Layer 4 of a small transformer language model trained on English Wikipedia (8 layers, counted from 0, width 96).
Take only the direct path to the model's output, skipping the later layers: a vector added to the residual stream pushes a token's score in proportion to its dot product with that token's output vector.

Output vectors of the tokens that the questions are about. A number n stands for (n - 500) times 0.0039.
"British": 342,455,506,519,491,589,462,407,628,344,382,441,176,432,519,515,351,601,576,544,421,582,623,402,329,455,424,544,536,608,457,424,462,320,593,281,676,516,505,451,561,550,411,487,506,352,778,439,503,581,394,594,417,589,474,542,491,580,387,607,732,549,596,503,420,578,409,550,442,514,364,572,473,324,468,612,467,558,352,684,711,550,580,453,474,438,544,503,531,637,521,564,308,614,562,550
" chronology": 374,438,441,256,280,592,371,461,242,329,199,809,443,396,776,337,82,649,525,604,325,428,547,111,834,401,304,298,505,549,415,671,551,417,537,307,637,703,573,626,660,218,210,791,458,612,476,548,641,644,440,125,518,130,574,720,782,585,379,653,762,543,548,859,347,927,716,485,495,418,283,653,478,433,614,569,400,361,792,724,722,531,342,516,429,584,433,506,442,422,190,667,363,436,555,760
"most": 515,421,371,346,636,477,632,321,602,437,448,647,387,655,747,619,504,439,611,654,307,447,478,143,401,538,427,471,566,613,598,317,482,465,280,413,813,543,579,123,606,400,473,612,516,514,492,403,446,378,608,606,368,225,359,582,615,771,550,553,644,599,582,593,563,609,425,497,624,416,381,494,366,402,543,647,567,608,426,628,642,398,579,489,292,362,430,638,554,468,489,507,380,578,580,509
"live": 335,564,511,364,421,536,442,344,324,361,417,497,321,500,512,527,363,518,519,646,626,381,619,427,618,510,395,760,416,458,441,621,636,292,372,408,663,412,373,259,605,512,595,561,668,576,631,361,453,391,573,613,350,425,536,509,472,669,507,702,557,645,566,602,457,570,322,484,332,414,468,466,503,427,533,683,645,483,621,633,726,484,515,490,446,421,371,658,741,548,323,659,620,439,525,582
"\n": 552,560,507,563,396,330,383,517,413,390,443,583,586,431,509,441,520,500,302,377,518,579,318,292,390,443,359,416,633,488,576,450,769,393,471,458,428,548,564,475,574,615,576,514,468,539,456,477,576,550,372,364,598,559,686,763,392,302,392,606,671,477,208,607,521,528,521,369,420,481,443,647,327,503,513,435,424,542,650,453,481,354,360,507,575,458,428,442,503,447,408,711,596,670,461,500
")": 478,497,585,577,635,725,350,497,386,507,290,565,509,503,433,469,587,730,379,694,466,620,584,479,298,317,624,351,448,393,425,500,631,366,443,655,554,497,561,628,557,529,645,397,219,638,592,694,616,665,647,420,561,573,433,681,518,551,576,431,516,487,490,598,604,370,621,474,494,504,438,465,380,518,438,452,573,547,786,529,543,607,618,555,381,313,491,542,442,414,710,378,530,478,437,722
" reb": 572,560,456,386,513,289,493,506,368,311,487,552,443,430,588,435,464,572,586,421,506,405,467,435,510,565,565,350,503,522,406,443,470,492,524,447,612,550,574,433,430,372,523,553,509,645,427,470,522,692,576,644,475,396,436,479,653,386,647,632,528,446,419,543,426,665,421,544,581,557,491,494,522,419,402,649,314,470,515,643,515,451,601,689,417,577,359,449,448,663,540,309,521,395,442,511
" Player": 398,487,401,651,440,638,399,483,570,661,529,627,438,368,526,359,457,415,551,441,472,521,660,405,519,489,453,520,453,433,538,542,498,579,516,366,574,609,322,300,413,343,574,503,597,405,687,582,533,424,500,567,479,277,427,599,659,449,365,452,618,576,645,546,569,251,477,293,446,500,490,500,326,422,431,484,584,531,459,634,648,450,482,497,509,555,558,483,656,550,451,511,419,467,556,575
" Jenn": 467,487,315,416,474,587,572,425,481,379,462,379,445,505,515,405,297,563,634,500,359,482,432,390,461,691,438,540,431,670,425,460,439,369,466,330,537,476,366,432,539,478,478,596,543,321,485,469,453,538,489,457,348,444,539,435,715,417,497,716,493,614,399,448,420,473,400,582,439,620,569,535,557,410,418,618,563,606,576,564,615,453,469,588,389,500,525,581,598,462,536,510,344,384,505,616
"Senior": 426,485,598,395,550,570,590,580,484,452,587,475,340,365,635,472,221,621,573,345,517,656,771,157,400,639,278,406,476,454,512,451,246,297,376,177,717,356,490,470,554,282,572,542,599,450,491,750,684,500,437,632,634,293,377,378,554,438,784,453,601,531,504,876,355,619,546,459,537,454,404,389,508,383,504,357,514,510,394,746,793,571,443,547,534,557,700,577,663,584,365,663,293,470,417,592
"comp": 407,307,531,331,419,253,612,612,605,307,485,514,463,467,623,554,458,553,670,524,293,431,469,346,475,497,603,480,427,621,533,425,535,584,640,454,644,658,513,398,457,454,634,578,666,540,571,466,623,523,569,576,503,458,368,571,594,607,664,729,563,475,540,432,370,691,551,557,568,522,519,502,331,411,348,606,413,446,655,576,704,572,531,535,544,552,434,552,674,610,434,444,276,348,317,533
" Insecta": 396,595,423,273,188,311,608,601,500,399,491,304,302,613,622,320,432,525,618,561,495,320,599,338,687,721,468,483,409,648,332,716,412,360,495,119,612,517,775,336,611,358,478,485,567,644,542,636,830,486,533,227,496,25,288,518,415,739,801,627,746,560,486,751,408,589,509,598,513,682,463,396,558,367,486,699,361,601,465,775,812,527,307,586,428,466,334,485,470,513,245,416,123,383,726,647
" Candidate": 310,651,392,510,363,405,515,487,500,352,537,401,627,515,494,384,329,301,554,345,331,497,627,362,449,515,201,486,477,592,733,629,398,512,303,115,551,580,486,504,576,251,488,704,613,376,460,602,629,454,465,453,398,496,296,512,637,506,404,591,659,608,484,516,385,442,418,335,479,579,461,505,390,389,422,559,652,448,599,693,695,518,585,422,392,377,525,507,473,543,527,516,359,472,384,496
"”": 375,459,381,591,563,674,597,522,633,599,341,462,444,496,465,504,336,552,496,691,519,787,568,425,519,589,419,541,487,462,469,277,605,618,525,383,620,422,719,527,554,326,383,464,296,763,576,736,657,756,572,500,504,676,372,512,649,593,396,329,645,659,550,743,601,383,834,705,322,747,422,277,321,455,304,786,492,511,559,742,638,600,554,509,320,442,388,736,622,317,482,496,657,231,508,852
"Medal": 345,274,504,485,546,391,415,333,675,423,548,442,298,342,490,345,275,617,610,565,492,572,509,392,554,455,626,529,496,677,598,527,439,315,433,176,602,470,406,505,655,210,626,446,673,546,565,536,543,676,482,668,393,183,353,612,630,538,557,418,749,518,677,482,178,548,494,500,339,542,397,489,397,399,547,495,526,613,527,664,722,476,594,699,321,582,500,711,469,378,410,525,455,662,513,519

Output weights of attention head 2. The head adds the sum of these rows, row i times number i of z. A number n stands for (n - 500) times 0.00093.
o0: 516,409,386,573,878,751,446,201,636,625,400,394,582,654,535,538,663,654,493,626,620,472,510,365,724,577,472,481,599,293,581,425,753,795,629,602,614,299,476,530,650,460,446,459,465,608,399,470,657,479,396,524,385,433,263,410,502,498,365,398,423,425,467,354,580,408,561,586,333,502,281,337,386,588,550,702,518,478,478,668,741,268,450,413,397,392,624,465,407,409,528,647,537,410,656,625
o1: 445,609,349,451,630,574,682,563,586,702,235,551,469,718,464,375,568,671,488,154,422,538,512,532,405,777,527,401,506,597,762,533,608,538,567,641,467,400,335,557,522,671,676,499,417,550,681,451,379,491,307,335,690,581,384,464,518,584,185,429,732,454,298,562,477,344,141,624,303,537,702,587,464,407,517,602,489,387,505,414,626,105,640,402,700,546,672,696,497,468,510,512,601,449,398,160
o2: 560,475,738,576,342,477,227,429,477,312,484,536,496,419,335,448,496,364,298,631,439,642,487,549,189,250,677,413,550,297,455,576,655,398,545,561,534,505,541,317,423,410,497,518,462,483,458,584,756,527,681,497,432,551,610,457,271,440,721,532,436,465,551,584,529,416,630,532,699,628,519,295,416,366,582,382,741,873,599,545,833,535,459,425,276,366,656,298,466,419,633,414,270,449,340,730
o3: 698,395,581,294,769,758,351,588,631,497,311,411,446,709,522,451,818,543,478,667,388,408,596,508,451,505,419,532,429,365,425,350,652,513,356,874,691,407,471,446,499,692,700,530,404,630,651,607,492,425,707,446,526,791,412,671,490,695,267,354,343,469,524,432,503,507,517,574,340,641,446,608,310,507,236,610,559,486,560,568,729,576,623,581,523,467,423,499,593,417,591,308,680,369,308,485
o4: 424,507,470,571,336,239,533,642,477,463,570,435,449,380,452,323,270,637,288,338,420,598,601,647,429,618,527,444,611,595,564,537,417,275,506,138,275,635,500,446,387,543,503,478,506,376,413,423,332,647,428,128,613,484,568,322,354,533,662,594,693,646,650,835,418,519,438,572,515,495,762,491,636,404,618,374,434,481,419,149,347,346,433,394,623,540,389,691,418,708,478,650,436,590,461,467
o5: 592,463,518,378,577,670,549,472,567,562,512,560,577,566,544,457,736,713,771,413,416,394,470,256,560,453,552,634,514,385,535,242,659,510,589,584,622,648,660,228,671,723,667,548,556,677,538,289,419,591,569,671,375,690,303,701,638,683,370,528,266,448,480,561,518,665,363,364,384,491,395,839,193,521,333,857,538,353,534,706,459,778,626,614,275,622,444,403,734,535,385,550,664,495,830,397
o6: 520,587,397,545,294,254,536,455,513,353,784,492,398,373,535,389,147,397,525,384,511,390,428,549,604,489,344,484,641,665,613,656,389,509,678,219,234,599,671,509,541,400,454,542,707,292,255,415,498,575,413,522,498,290,448,409,510,303,608,694,557,450,398,551,330,605,284,352,647,363,416,615,615,506,792,387,572,614,589,317,307,552,278,464,469,547,540,397,526,568,350,682,368,671,712,358
o7: 440,505,467,588,659,824,505,405,483,533,137,617,521,686,486,568,723,551,439,545,494,667,526,378,336,401,630,454,447,383,460,471,662,626,493,620,761,412,428,522,424,592,479,406,261,777,639,596,554,455,531,467,416,617,433,615,586,628,459,317,457,433,603,418,586,375,648,530,452,517,470,480,237,522,342,613,514,371,605,748,596,588,802,556,379,530,509,504,513,274,658,306,555,368,350,687
o8: 508,534,383,662,226,264,579,619,419,480,538,441,582,499,394,636,386,456,578,281,621,616,369,474,507,688,605,498,594,537,437,632,454,349,334,314,339,751,467,437,444,367,340,500,519,528,282,554,448,453,378,674,527,314,672,424,458,311,640,519,734,578,571,545,650,434,771,545,616,645,895,575,823,451,547,450,278,512,308,551,344,346,337,627,592,481,540,449,494,628,436,671,509,347,443,532
o9: 484,484,438,465,191,223,688,660,400,536,806,407,509,359,546,403,395,362,796,302,499,349,513,527,558,639,440,486,520,637,578,573,268,532,407,326,393,586,606,500,495,468,486,586,742,373,364,354,332,443,453,624,591,376,563,502,493,414,367,671,587,598,373,436,341,693,309,387,470,472,459,721,688,459,534,464,432,626,410,474,387,494,321,725,637,640,498,357,525,534,420,723,509,584,706,207
o10: 481,436,807,285,572,459,553,590,391,541,724,489,395,202,346,199,562,661,864,600,286,587,354,426,413,397,523,591,241,452,472,520,480,135,243,574,569,541,607,341,442,733,787,538,619,481,656,363,334,526,564,556,464,526,566,637,353,577,528,685,281,447,460,722,449,638,326,493,602,613,595,574,360,309,409,476,546,485,613,486,550,464,577,447,478,490,183,634,403,754,559,580,578,610,609,345
o11: 577,429,729,465,613,726,327,464,404,359,257,558,493,445,391,334,613,598,370,702,361,700,548,434,206,355,654,511,497,378,433,559,737,343,426,566,741,499,475,406,509,669,711,400,345,774,559,530,443,624,632,514,388,655,470,480,449,617,550,430,408,509,653,599,434,399,424,441,454,568,496,396,284,306,383,557,653,613,671,642,747,430,764,480,293,389,499,487,499,360,658,447,462,366,442,674
o12: 426,388,573,401,223,258,686,485,497,487,757,561,547,348,415,576,460,406,636,389,600,425,509,427,717,567,542,501,554,421,495,550,410,486,358,263,367,769,570,389,424,431,316,564,720,452,299,355,449,463,572,491,477,414,723,407,449,409,595,524,576,558,597,570,509,692,521,594,593,494,311,669,571,698,675,446,381,520,380,631,274,422,359,540,466,640,303,452,369,612,440,766,608,520,671,404
o13: 778,457,685,392,460,724,314,429,327,316,573,602,502,510,495,287,778,482,565,517,343,364,650,370,405,282,553,369,560,468,344,514,577,641,551,623,710,357,525,508,450,649,765,576,612,397,653,480,593,523,681,656,418,519,418,721,473,831,683,566,327,325,277,421,372,621,223,385,428,593,290,711,325,373,541,481,681,606,756,514,537,691,613,570,337,527,636,274,567,453,721,501,346,687,670,566
o14: 493,663,507,549,246,521,393,439,508,454,314,554,580,696,404,653,675,278,419,404,579,510,459,622,180,494,630,179,349,419,515,435,546,462,344,704,486,577,277,314,363,513,409,566,438,544,683,699,796,487,520,344,543,674,581,680,406,357,455,435,687,475,320,526,564,492,663,478,671,734,499,728,408,532,411,493,562,520,418,546,437,409,519,705,554,439,602,285,596,518,496,251,529,415,105,661
o15: 577,311,635,517,623,723,328,418,447,345,497,498,451,478,389,726,500,524,495,815,442,773,472,355,545,365,588,513,321,381,310,628,673,363,274,543,577,498,579,639,481,465,397,413,410,704,397,549,611,489,591,294,385,427,539,525,496,638,732,363,282,437,783,497,556,392,899,644,595,587,400,328,482,672,405,383,561,482,557,733,368,593,655,497,378,443,364,584,393,383,510,290,473,272,439,871
o16: 569,592,371,633,289,477,799,412,593,764,448,476,659,463,529,669,481,519,484,351,629,672,583,487,555,542,462,422,495,505,572,534,561,686,521,451,523,710,479,620,429,358,106,450,490,457,336,506,520,569,545,456,530,520,527,366,418,417,402,387,735,520,697,520,475,598,860,637,516,562,438,582,517,604,541,481,393,462,387,665,576,675,370,582,547,546,443,531,466,421,516,447,587,339,365,359
o17: 601,383,624,474,396,383,347,383,352,146,780,664,429,359,493,515,501,362,635,625,516,536,364,236,772,386,458,462,686,395,442,542,570,457,495,408,491,642,815,305,695,427,533,601,749,496,402,329,501,570,590,657,252,340,434,511,588,443,845,591,358,489,584,588,396,562,373,257,612,540,264,683,552,510,651,581,637,665,603,653,436,657,336,527,208,426,526,224,523,440,402,632,343,523,924,621
o18: 668,514,589,483,559,670,281,487,492,482,422,431,460,457,533,381,542,623,237,701,434,588,720,487,208,386,580,541,510,406,337,392,487,434,481,615,704,430,427,593,403,620,582,464,418,513,728,651,505,514,766,437,559,768,581,682,502,732,407,374,494,540,640,628,464,584,702,504,425,517,544,531,355,428,402,450,524,459,504,393,643,687,727,559,481,478,410,619,488,599,599,399,522,532,306,653
o19: 245,613,373,513,554,307,608,563,566,517,599,367,435,469,546,566,480,593,492,288,415,270,365,428,810,683,346,806,687,413,703,256,504,582,760,396,214,337,746,271,579,624,633,655,564,402,451,353,355,484,274,643,629,450,416,345,582,292,525,615,627,543,479,384,443,524,189,515,373,341,900,474,643,512,608,725,392,432,298,332,353,341,298,427,628,585,584,620,506,668,286,646,572,642,710,324
o20: 537,335,185,696,350,629,682,414,617,395,226,595,564,512,582,697,389,775,297,195,677,509,655,370,659,391,540,411,693,496,720,481,775,819,651,321,408,853,718,529,571,364,247,486,445,837,72,228,357,576,677,440,459,364,453,426,676,365,564,528,601,363,819,560,508,471,583,352,379,313,337,629,351,977,576,597,418,488,499,747,476,510,496,562,298,760,502,407,498,380,562,751,589,514,654,566
o21: 757,402,661,344,547,529,221,499,261,298,343,614,368,704,501,674,604,282,604,473,570,411,398,451,556,398,499,366,537,487,293,553,536,438,426,696,505,589,513,479,553,505,458,357,470,485,500,619,598,473,451,447,488,360,305,665,521,588,678,413,172,320,352,301,476,511,531,477,573,685,218,360,580,477,589,334,617,587,617,731,201,440,419,569,343,305,598,352,438,511,564,469,462,415,557,662
o22: 707,436,638,590,528,544,286,406,474,476,184,602,483,476,390,439,703,570,115,515,411,474,532,537,167,284,643,392,598,476,370,455,529,498,505,632,553,481,398,347,398,519,654,558,427,497,681,727,692,615,599,627,469,482,602,589,423,576,738,373,421,316,339,496,526,342,401,450,586,667,691,365,279,381,604,370,674,597,577,408,561,426,638,521,390,362,649,340,564,536,585,367,367,420,198,654
o23: 411,501,406,498,281,188,531,723,631,281,702,369,444,530,600,493,531,399,635,313,426,479,479,418,667,556,479,737,633,509,559,478,472,251,435,385,342,509,686,214,497,492,486,620,598,580,326,368,507,405,461,662,442,654,623,454,504,448,448,708,611,521,565,517,578,500,368,628,534,464,861,748,707,508,509,641,330,491,383,440,450,531,325,538,503,775,461,344,553,567,380,503,423,581,739,253
o24: 532,432,705,472,668,625,309,250,541,483,324,479,690,453,481,645,444,420,402,794,596,847,444,436,276,549,581,545,602,276,264,495,843,470,378,407,785,572,471,446,474,452,336,310,459,613,411,703,631,534,570,529,396,493,662,535,418,379,446,269,367,563,740,465,705,460,956,488,667,528,492,423,461,470,572,528,583,556,480,655,826,577,756,447,269,481,481,535,401,419,477,465,583,336,359,737
o25: 614,234,476,469,286,100,603,757,470,500,685,563,513,447,529,560,589,210,712,255,720,280,559,478,807,522,337,578,501,600,630,562,293,599,304,513,429,790,536,526,457,411,396,612,650,466,531,305,343,369,718,519,469,271,501,523,568,447,459,486,552,582,493,442,470,594,414,314,441,513,378,458,764,615,324,340,417,643,445,665,333,372,353,594,548,409,333,257,399,450,426,441,420,532,706,224
o26: 122,708,393,487,414,399,646,500,506,510,626,452,384,462,555,403,244,512,779,491,398,672,413,471,513,805,471,637,408,617,550,548,486,376,445,131,500,456,517,458,522,500,470,376,572,525,371,333,409,516,196,323,523,568,439,422,385,381,370,619,738,713,575,547,460,526,483,598,593,395,664,680,625,363,581,636,372,350,336,369,462,431,550,477,672,718,452,668,491,523,406,641,565,469,672,344
o27: 580,685,442,520,421,182,170,539,542,293,762,270,525,531,657,551,569,507,412,416,539,457,364,444,477,637,383,693,649,452,491,201,602,348,650,400,384,586,700,66,497,714,521,591,552,403,458,584,547,561,471,524,527,771,520,491,592,388,598,507,659,624,521,546,465,577,388,489,427,430,717,830,552,496,572,778,452,405,297,275,371,762,242,627,560,583,548,349,562,702,192,502,350,558,519,300
o28: 446,364,306,539,335,213,533,632,413,596,507,366,524,508,525,509,460,339,591,264,584,357,603,615,489,640,557,535,575,748,513,697,197,613,459,439,344,453,418,545,474,374,450,576,486,373,354,589,398,514,403,485,575,361,642,465,465,397,442,503,685,581,502,259,531,464,432,430,424,483,633,263,855,356,521,248,377,495,295,428,397,298,314,574,647,487,691,400,452,456,435,557,484,473,594,297
o29: 463,635,544,300,590,568,611,472,593,615,601,558,412,424,625,567,409,541,632,492,420,652,262,324,555,585,371,526,191,485,675,376,686,589,536,455,441,478,672,468,632,632,477,401,644,562,567,298,491,516,305,510,607,770,320,563,651,655,218,492,568,680,477,507,241,668,383,793,369,377,203,728,236,659,560,780,579,606,496,558,460,607,445,551,613,681,344,624,565,422,341,537,676,353,524,311
o30: 245,639,332,688,702,707,776,447,468,450,128,580,469,625,558,357,489,851,582,413,631,429,549,495,449,372,483,543,522,644,562,505,649,590,650,391,681,323,437,723,458,591,609,354,375,661,425,422,330,372,271,237,413,259,309,516,553,616,485,568,450,443,464,315,448,414,495,440,515,255,359,398,188,497,521,455,299,339,636,593,488,313,778,362,609,670,331,725,419,386,716,666,690,538,590,480
o31: 342,547,380,577,530,668,632,355,527,804,451,457,544,313,495,237,432,755,710,619,491,550,736,493,411,543,572,415,320,433,590,601,424,571,492,371,687,423,303,686,439,547,544,389,544,544,705,260,375,502,408,335,428,396,361,419,453,547,271,613,639,568,492,640,369,585,427,211,407,328,349,490,412,475,288,517,553,399,316,470,386,234,753,496,438,391,480,608,372,419,482,586,515,632,666,609

Each question shows a token from some text and the vector z that the head gathered there. A number n stands for (n - 500) times 0.0057.

"jan": 557,549,660,330,570,372,559,418,564,463,501,522,500,480,488,300,541,471,501,450,509,343,663,447,554,386,489,444,528,440,474,520
Which of these tokens does it push up most? "Senior"

" et": 539,571,482,583,440,536,382,552,608,472,553,528,514,437,479,389,480,457,533,595,499,381,541,581,568,532,507,546,453,535,483,489
Which of these tokens does it push up most? "”"

" Os": 530,632,446,496,582,532,434,537,584,492,513,606,430,453,414,343,553,415,543,546,591,254,524,475,479,416,542,476,496,488,536,589
Which two tokens does it push up most, strongest first? "”", "British"

" 4": 548,541,505,585,454,570,380,457,548,463,535,627,547,356,500,419,475,469,440,552,592,491,466,527,499,662,402,545,490,538,515,418
Pushed down most: "Senior"

" final": 507,575,466,453,486,441,504,455,533,583,560,501,478,514,411,314,510,453,454,516,407,391,486,459,471,590,564,402,563,470,551,626
Which of these tokens does it push up most? " Candidate"

"ów": 595,376,495,327,502,427,517,351,687,503,484,505,540,392,352,431,508,475,454,600,527,351,563,427,550,457,467,405,633,339,516,540
Which of these tokens does it push up most? "Senior"

"-": 405,618,473,564,488,679,633,434,254,613,692,592,511,755,444,170,411,660,531,560,527,332,538,525,372,455,522,651,310,719,503,518
Which of these tokens does it push up most? "live"

"|": 610,517,453,544,288,644,528,433,375,643,563,471,587,582,427,280,477,679,424,521,527,481,359,509,486,698,480,506,464,612,521,529
Which of these tokens does it push up most? "most"

"2": 551,596,626,572,477,532,332,694,421,292,558,819,390,584,546,496,505,485,603,330,596,381,643,329,552,312,405,363,352,362,617,641
Which two tokens does it push up most, strongest first? ")", "”"

"a": 551,552,643,310,554,378,580,407,547,466,521,518,464,486,441,298,497,490,469,487,464,339,647,450,534,380,517,429,549,427,508,522
Which two tokens does it push up most, strongest first? "Senior", " Candidate"

"l": 555,587,600,435,548,501,484,478,615,513,628,647,460,495,474,315,462,486,507,529,450,324,606,489,566,351,575,477,488,476,481,607
Which of these tokens does it push up most? "British"

" on": 447,574,479,452,444,523,487,382,604,577,679,539,471,495,414,334,436,487,430,487,416,387,550,477,428,612,453,381,529,468,405,539
Pushed down most: "”"

" Conference": 473,485,532,497,474,499,528,444,580,595,547,535,521,523,506,292,522,452,481,507,446,381,540,488,493,536,502,480,575,446,469,559
Which of these tokens does it push up most? " Candidate"

"y": 560,519,434,415,496,481,533,452,509,475,507,446,593,415,353,403,570,401,452,530,682,438,434,472,461,534,421,415,490,530,659,468
Which of these tokens does it push up most? " chronology"

"ping": 644,624,243,653,487,690,199,792,326,384,454,628,481,285,327,503,624,303,555,537,702,57,215,512,562,399,733,434,393,691,770,761
Pushed down most: " Insecta"

" (": 552,571,617,562,444,544,313,705,430,289,562,818,383,590,541,499,504,483,600,342,587,393,648,312,578,314,387,370,380,355,622,651
Which of these tokens does it push up most? ")"

",": 508,554,540,460,443,535,508,522,585,520,517,519,446,533,526,324,526,513,449,469,508,421,580,470,505,583,445,456,530,419,521,518
Which two tokens does it push up most, strongest first? " Player", " Candidate"

" college": 507,539,510,479,441,460,516,483,543,579,516,526,481,554,439,341,509,489,441,511,443,429,517,487,497,610,529,407,575,431,540,548
Which of these tokens does it push up most? " Candidate"

" in": 556,406,566,437,400,551,566,391,524,543,532,519,600,522,384,408,511,621,399,517,671,458,481,474,486,642,372,467,484,509,511,415
Which two tokens does it push up most, strongest first? " chronology", " Insecta"

"agen": 555,504,557,442,536,397,498,471,604,428,507,551,529,379,516,396,595,452,484,468,569,444,499,420,565,403,486,505,489,501,597,483
Which of these tokens does it push up most? "”"

"U": 482,578,516,473,462,521,490,531,607,529,513,507,443,514,556,312,543,454,478,459,508,383,575,457,498,557,459,454,526,432,518,540
Which of these tokens does it push up most? " Player"

" so": 517,526,506,476,434,473,510,482,550,582,514,519,491,539,438,342,512,495,430,518,471,414,509,504,501,617,532,407,574,423,543,551
Which of these tokens does it push up most? " Candidate"

" South": 486,609,556,444,524,531,558,493,496,462,515,639,419,533,448,318,484,499,489,566,552,333,536,494,493,421,517,534,450,513,500,504
Which two tokens does it push up most, strongest first? "British", "\n"

" several": 616,477,442,544,489,515,360,446,561,449,532,516,590,375,331,463,497,413,444,641,509,407,413,541,553,515,526,489,477,515,536,498
Which two tokens does it push up most, strongest first? "”", "live"

"ist": 421,521,538,466,498,497,512,448,546,618,641,564,530,631,446,338,559,469,546,426,426,324,552,550,487,529,530,437,533,474,412,541
Pushed down most: "”"

"\n": 546,481,453,580,329,666,410,464,469,567,640,545,580,513,418,373,473,615,467,520,534,454,416,527,510,681,428,529,473,529,478,494
Which of these tokens does it push up most? "most"

"k": 619,400,478,378,492,462,476,387,666,464,474,504,533,395,375,438,528,445,479,578,563,362,576,420,549,451,421,406,589,350,517,526
Which of these tokens does it push up most? "Senior"

"–": 472,558,468,627,451,654,381,444,533,523,672,611,527,466,518,328,439,501,494,566,544,393,500,573,429,625,406,606,436,493,461,475
Pushed down most: " chronology"

"reg": 356,634,439,602,421,669,435,497,643,680,726,601,563,631,528,343,464,483,500,437,555,422,551,589,436,539,486,488,438,569,407,467
Which of these tokens does it push up most? "comp"

" won": 563,561,554,318,459,423,550,417,586,491,580,574,444,446,333,390,438,491,381,522,471,414,574,432,504,490,497,284,546,482,505,569
Which two tokens does it push up most, strongest first? "Medal", "Senior"

"ne": 574,536,487,510,424,555,439,486,558,499,593,528,564,452,397,426,492,548,483,615,496,369,465,592,593,511,536,516,400,558,452,524
Which two tokens does it push up most, strongest first? "live", "most"

"í": 576,547,594,315,462,383,543,469,598,444,511,577,421,430,373,406,457,472,408,516,506,397,600,442,568,460,502,307,554,467,520,543
Pushed down most: "comp"

"g": 366,657,412,601,425,677,446,472,631,695,716,568,560,608,503,311,466,472,473,461,574,408,523,579,415,570,491,478,459,596,400,468
Which of these tokens does it push up most? "comp"

" post": 439,519,467,590,418,543,442,491,573,573,580,523,502,490,462,393,506,478,489,510,525,382,467,525,476,580,476,479,509,534,509,436
Which of these tokens does it push up most? "comp"

"cap": 620,623,267,639,491,658,227,763,363,398,473,620,485,310,346,503,614,322,549,531,667,108,250,516,557,412,707,435,404,674,735,720
Which of these tokens does it push up most? "”"

"s": 586,575,435,425,486,608,457,486,555,475,633,513,533,452,390,377,526,477,451,588,445,385,520,459,488,486,510,419,441,506,539,621
Which of these tokens does it push up most? "live"

"ly": 556,371,551,374,452,521,540,390,622,524,530,495,570,332,381,448,515,522,383,617,547,446,416,533,602,551,548,441,527,514,486,454
Which of these tokens does it push up most? " Insecta"

"\n\n": 486,479,434,529,378,600,466,512,535,509,518,520,543,523,422,430,494,538,480,558,572,519,475,513,459,632,422,489,460,520,539,451
Which of these tokens does it push up most? "most"

" L": 630,611,489,396,498,439,478,511,539,449,402,504,465,424,466,308,552,422,489,554,592,349,555,413,517,417,501,482,525,515,578,589
Which two tokens does it push up most, strongest first? "”", " Player"

"po": 566,547,539,476,574,548,453,482,654,494,582,602,500,421,489,338,534,439,579,529,555,316,526,508,633,327,589,588,432,532,462,611
Which two tokens does it push up most, strongest first? "”", "British"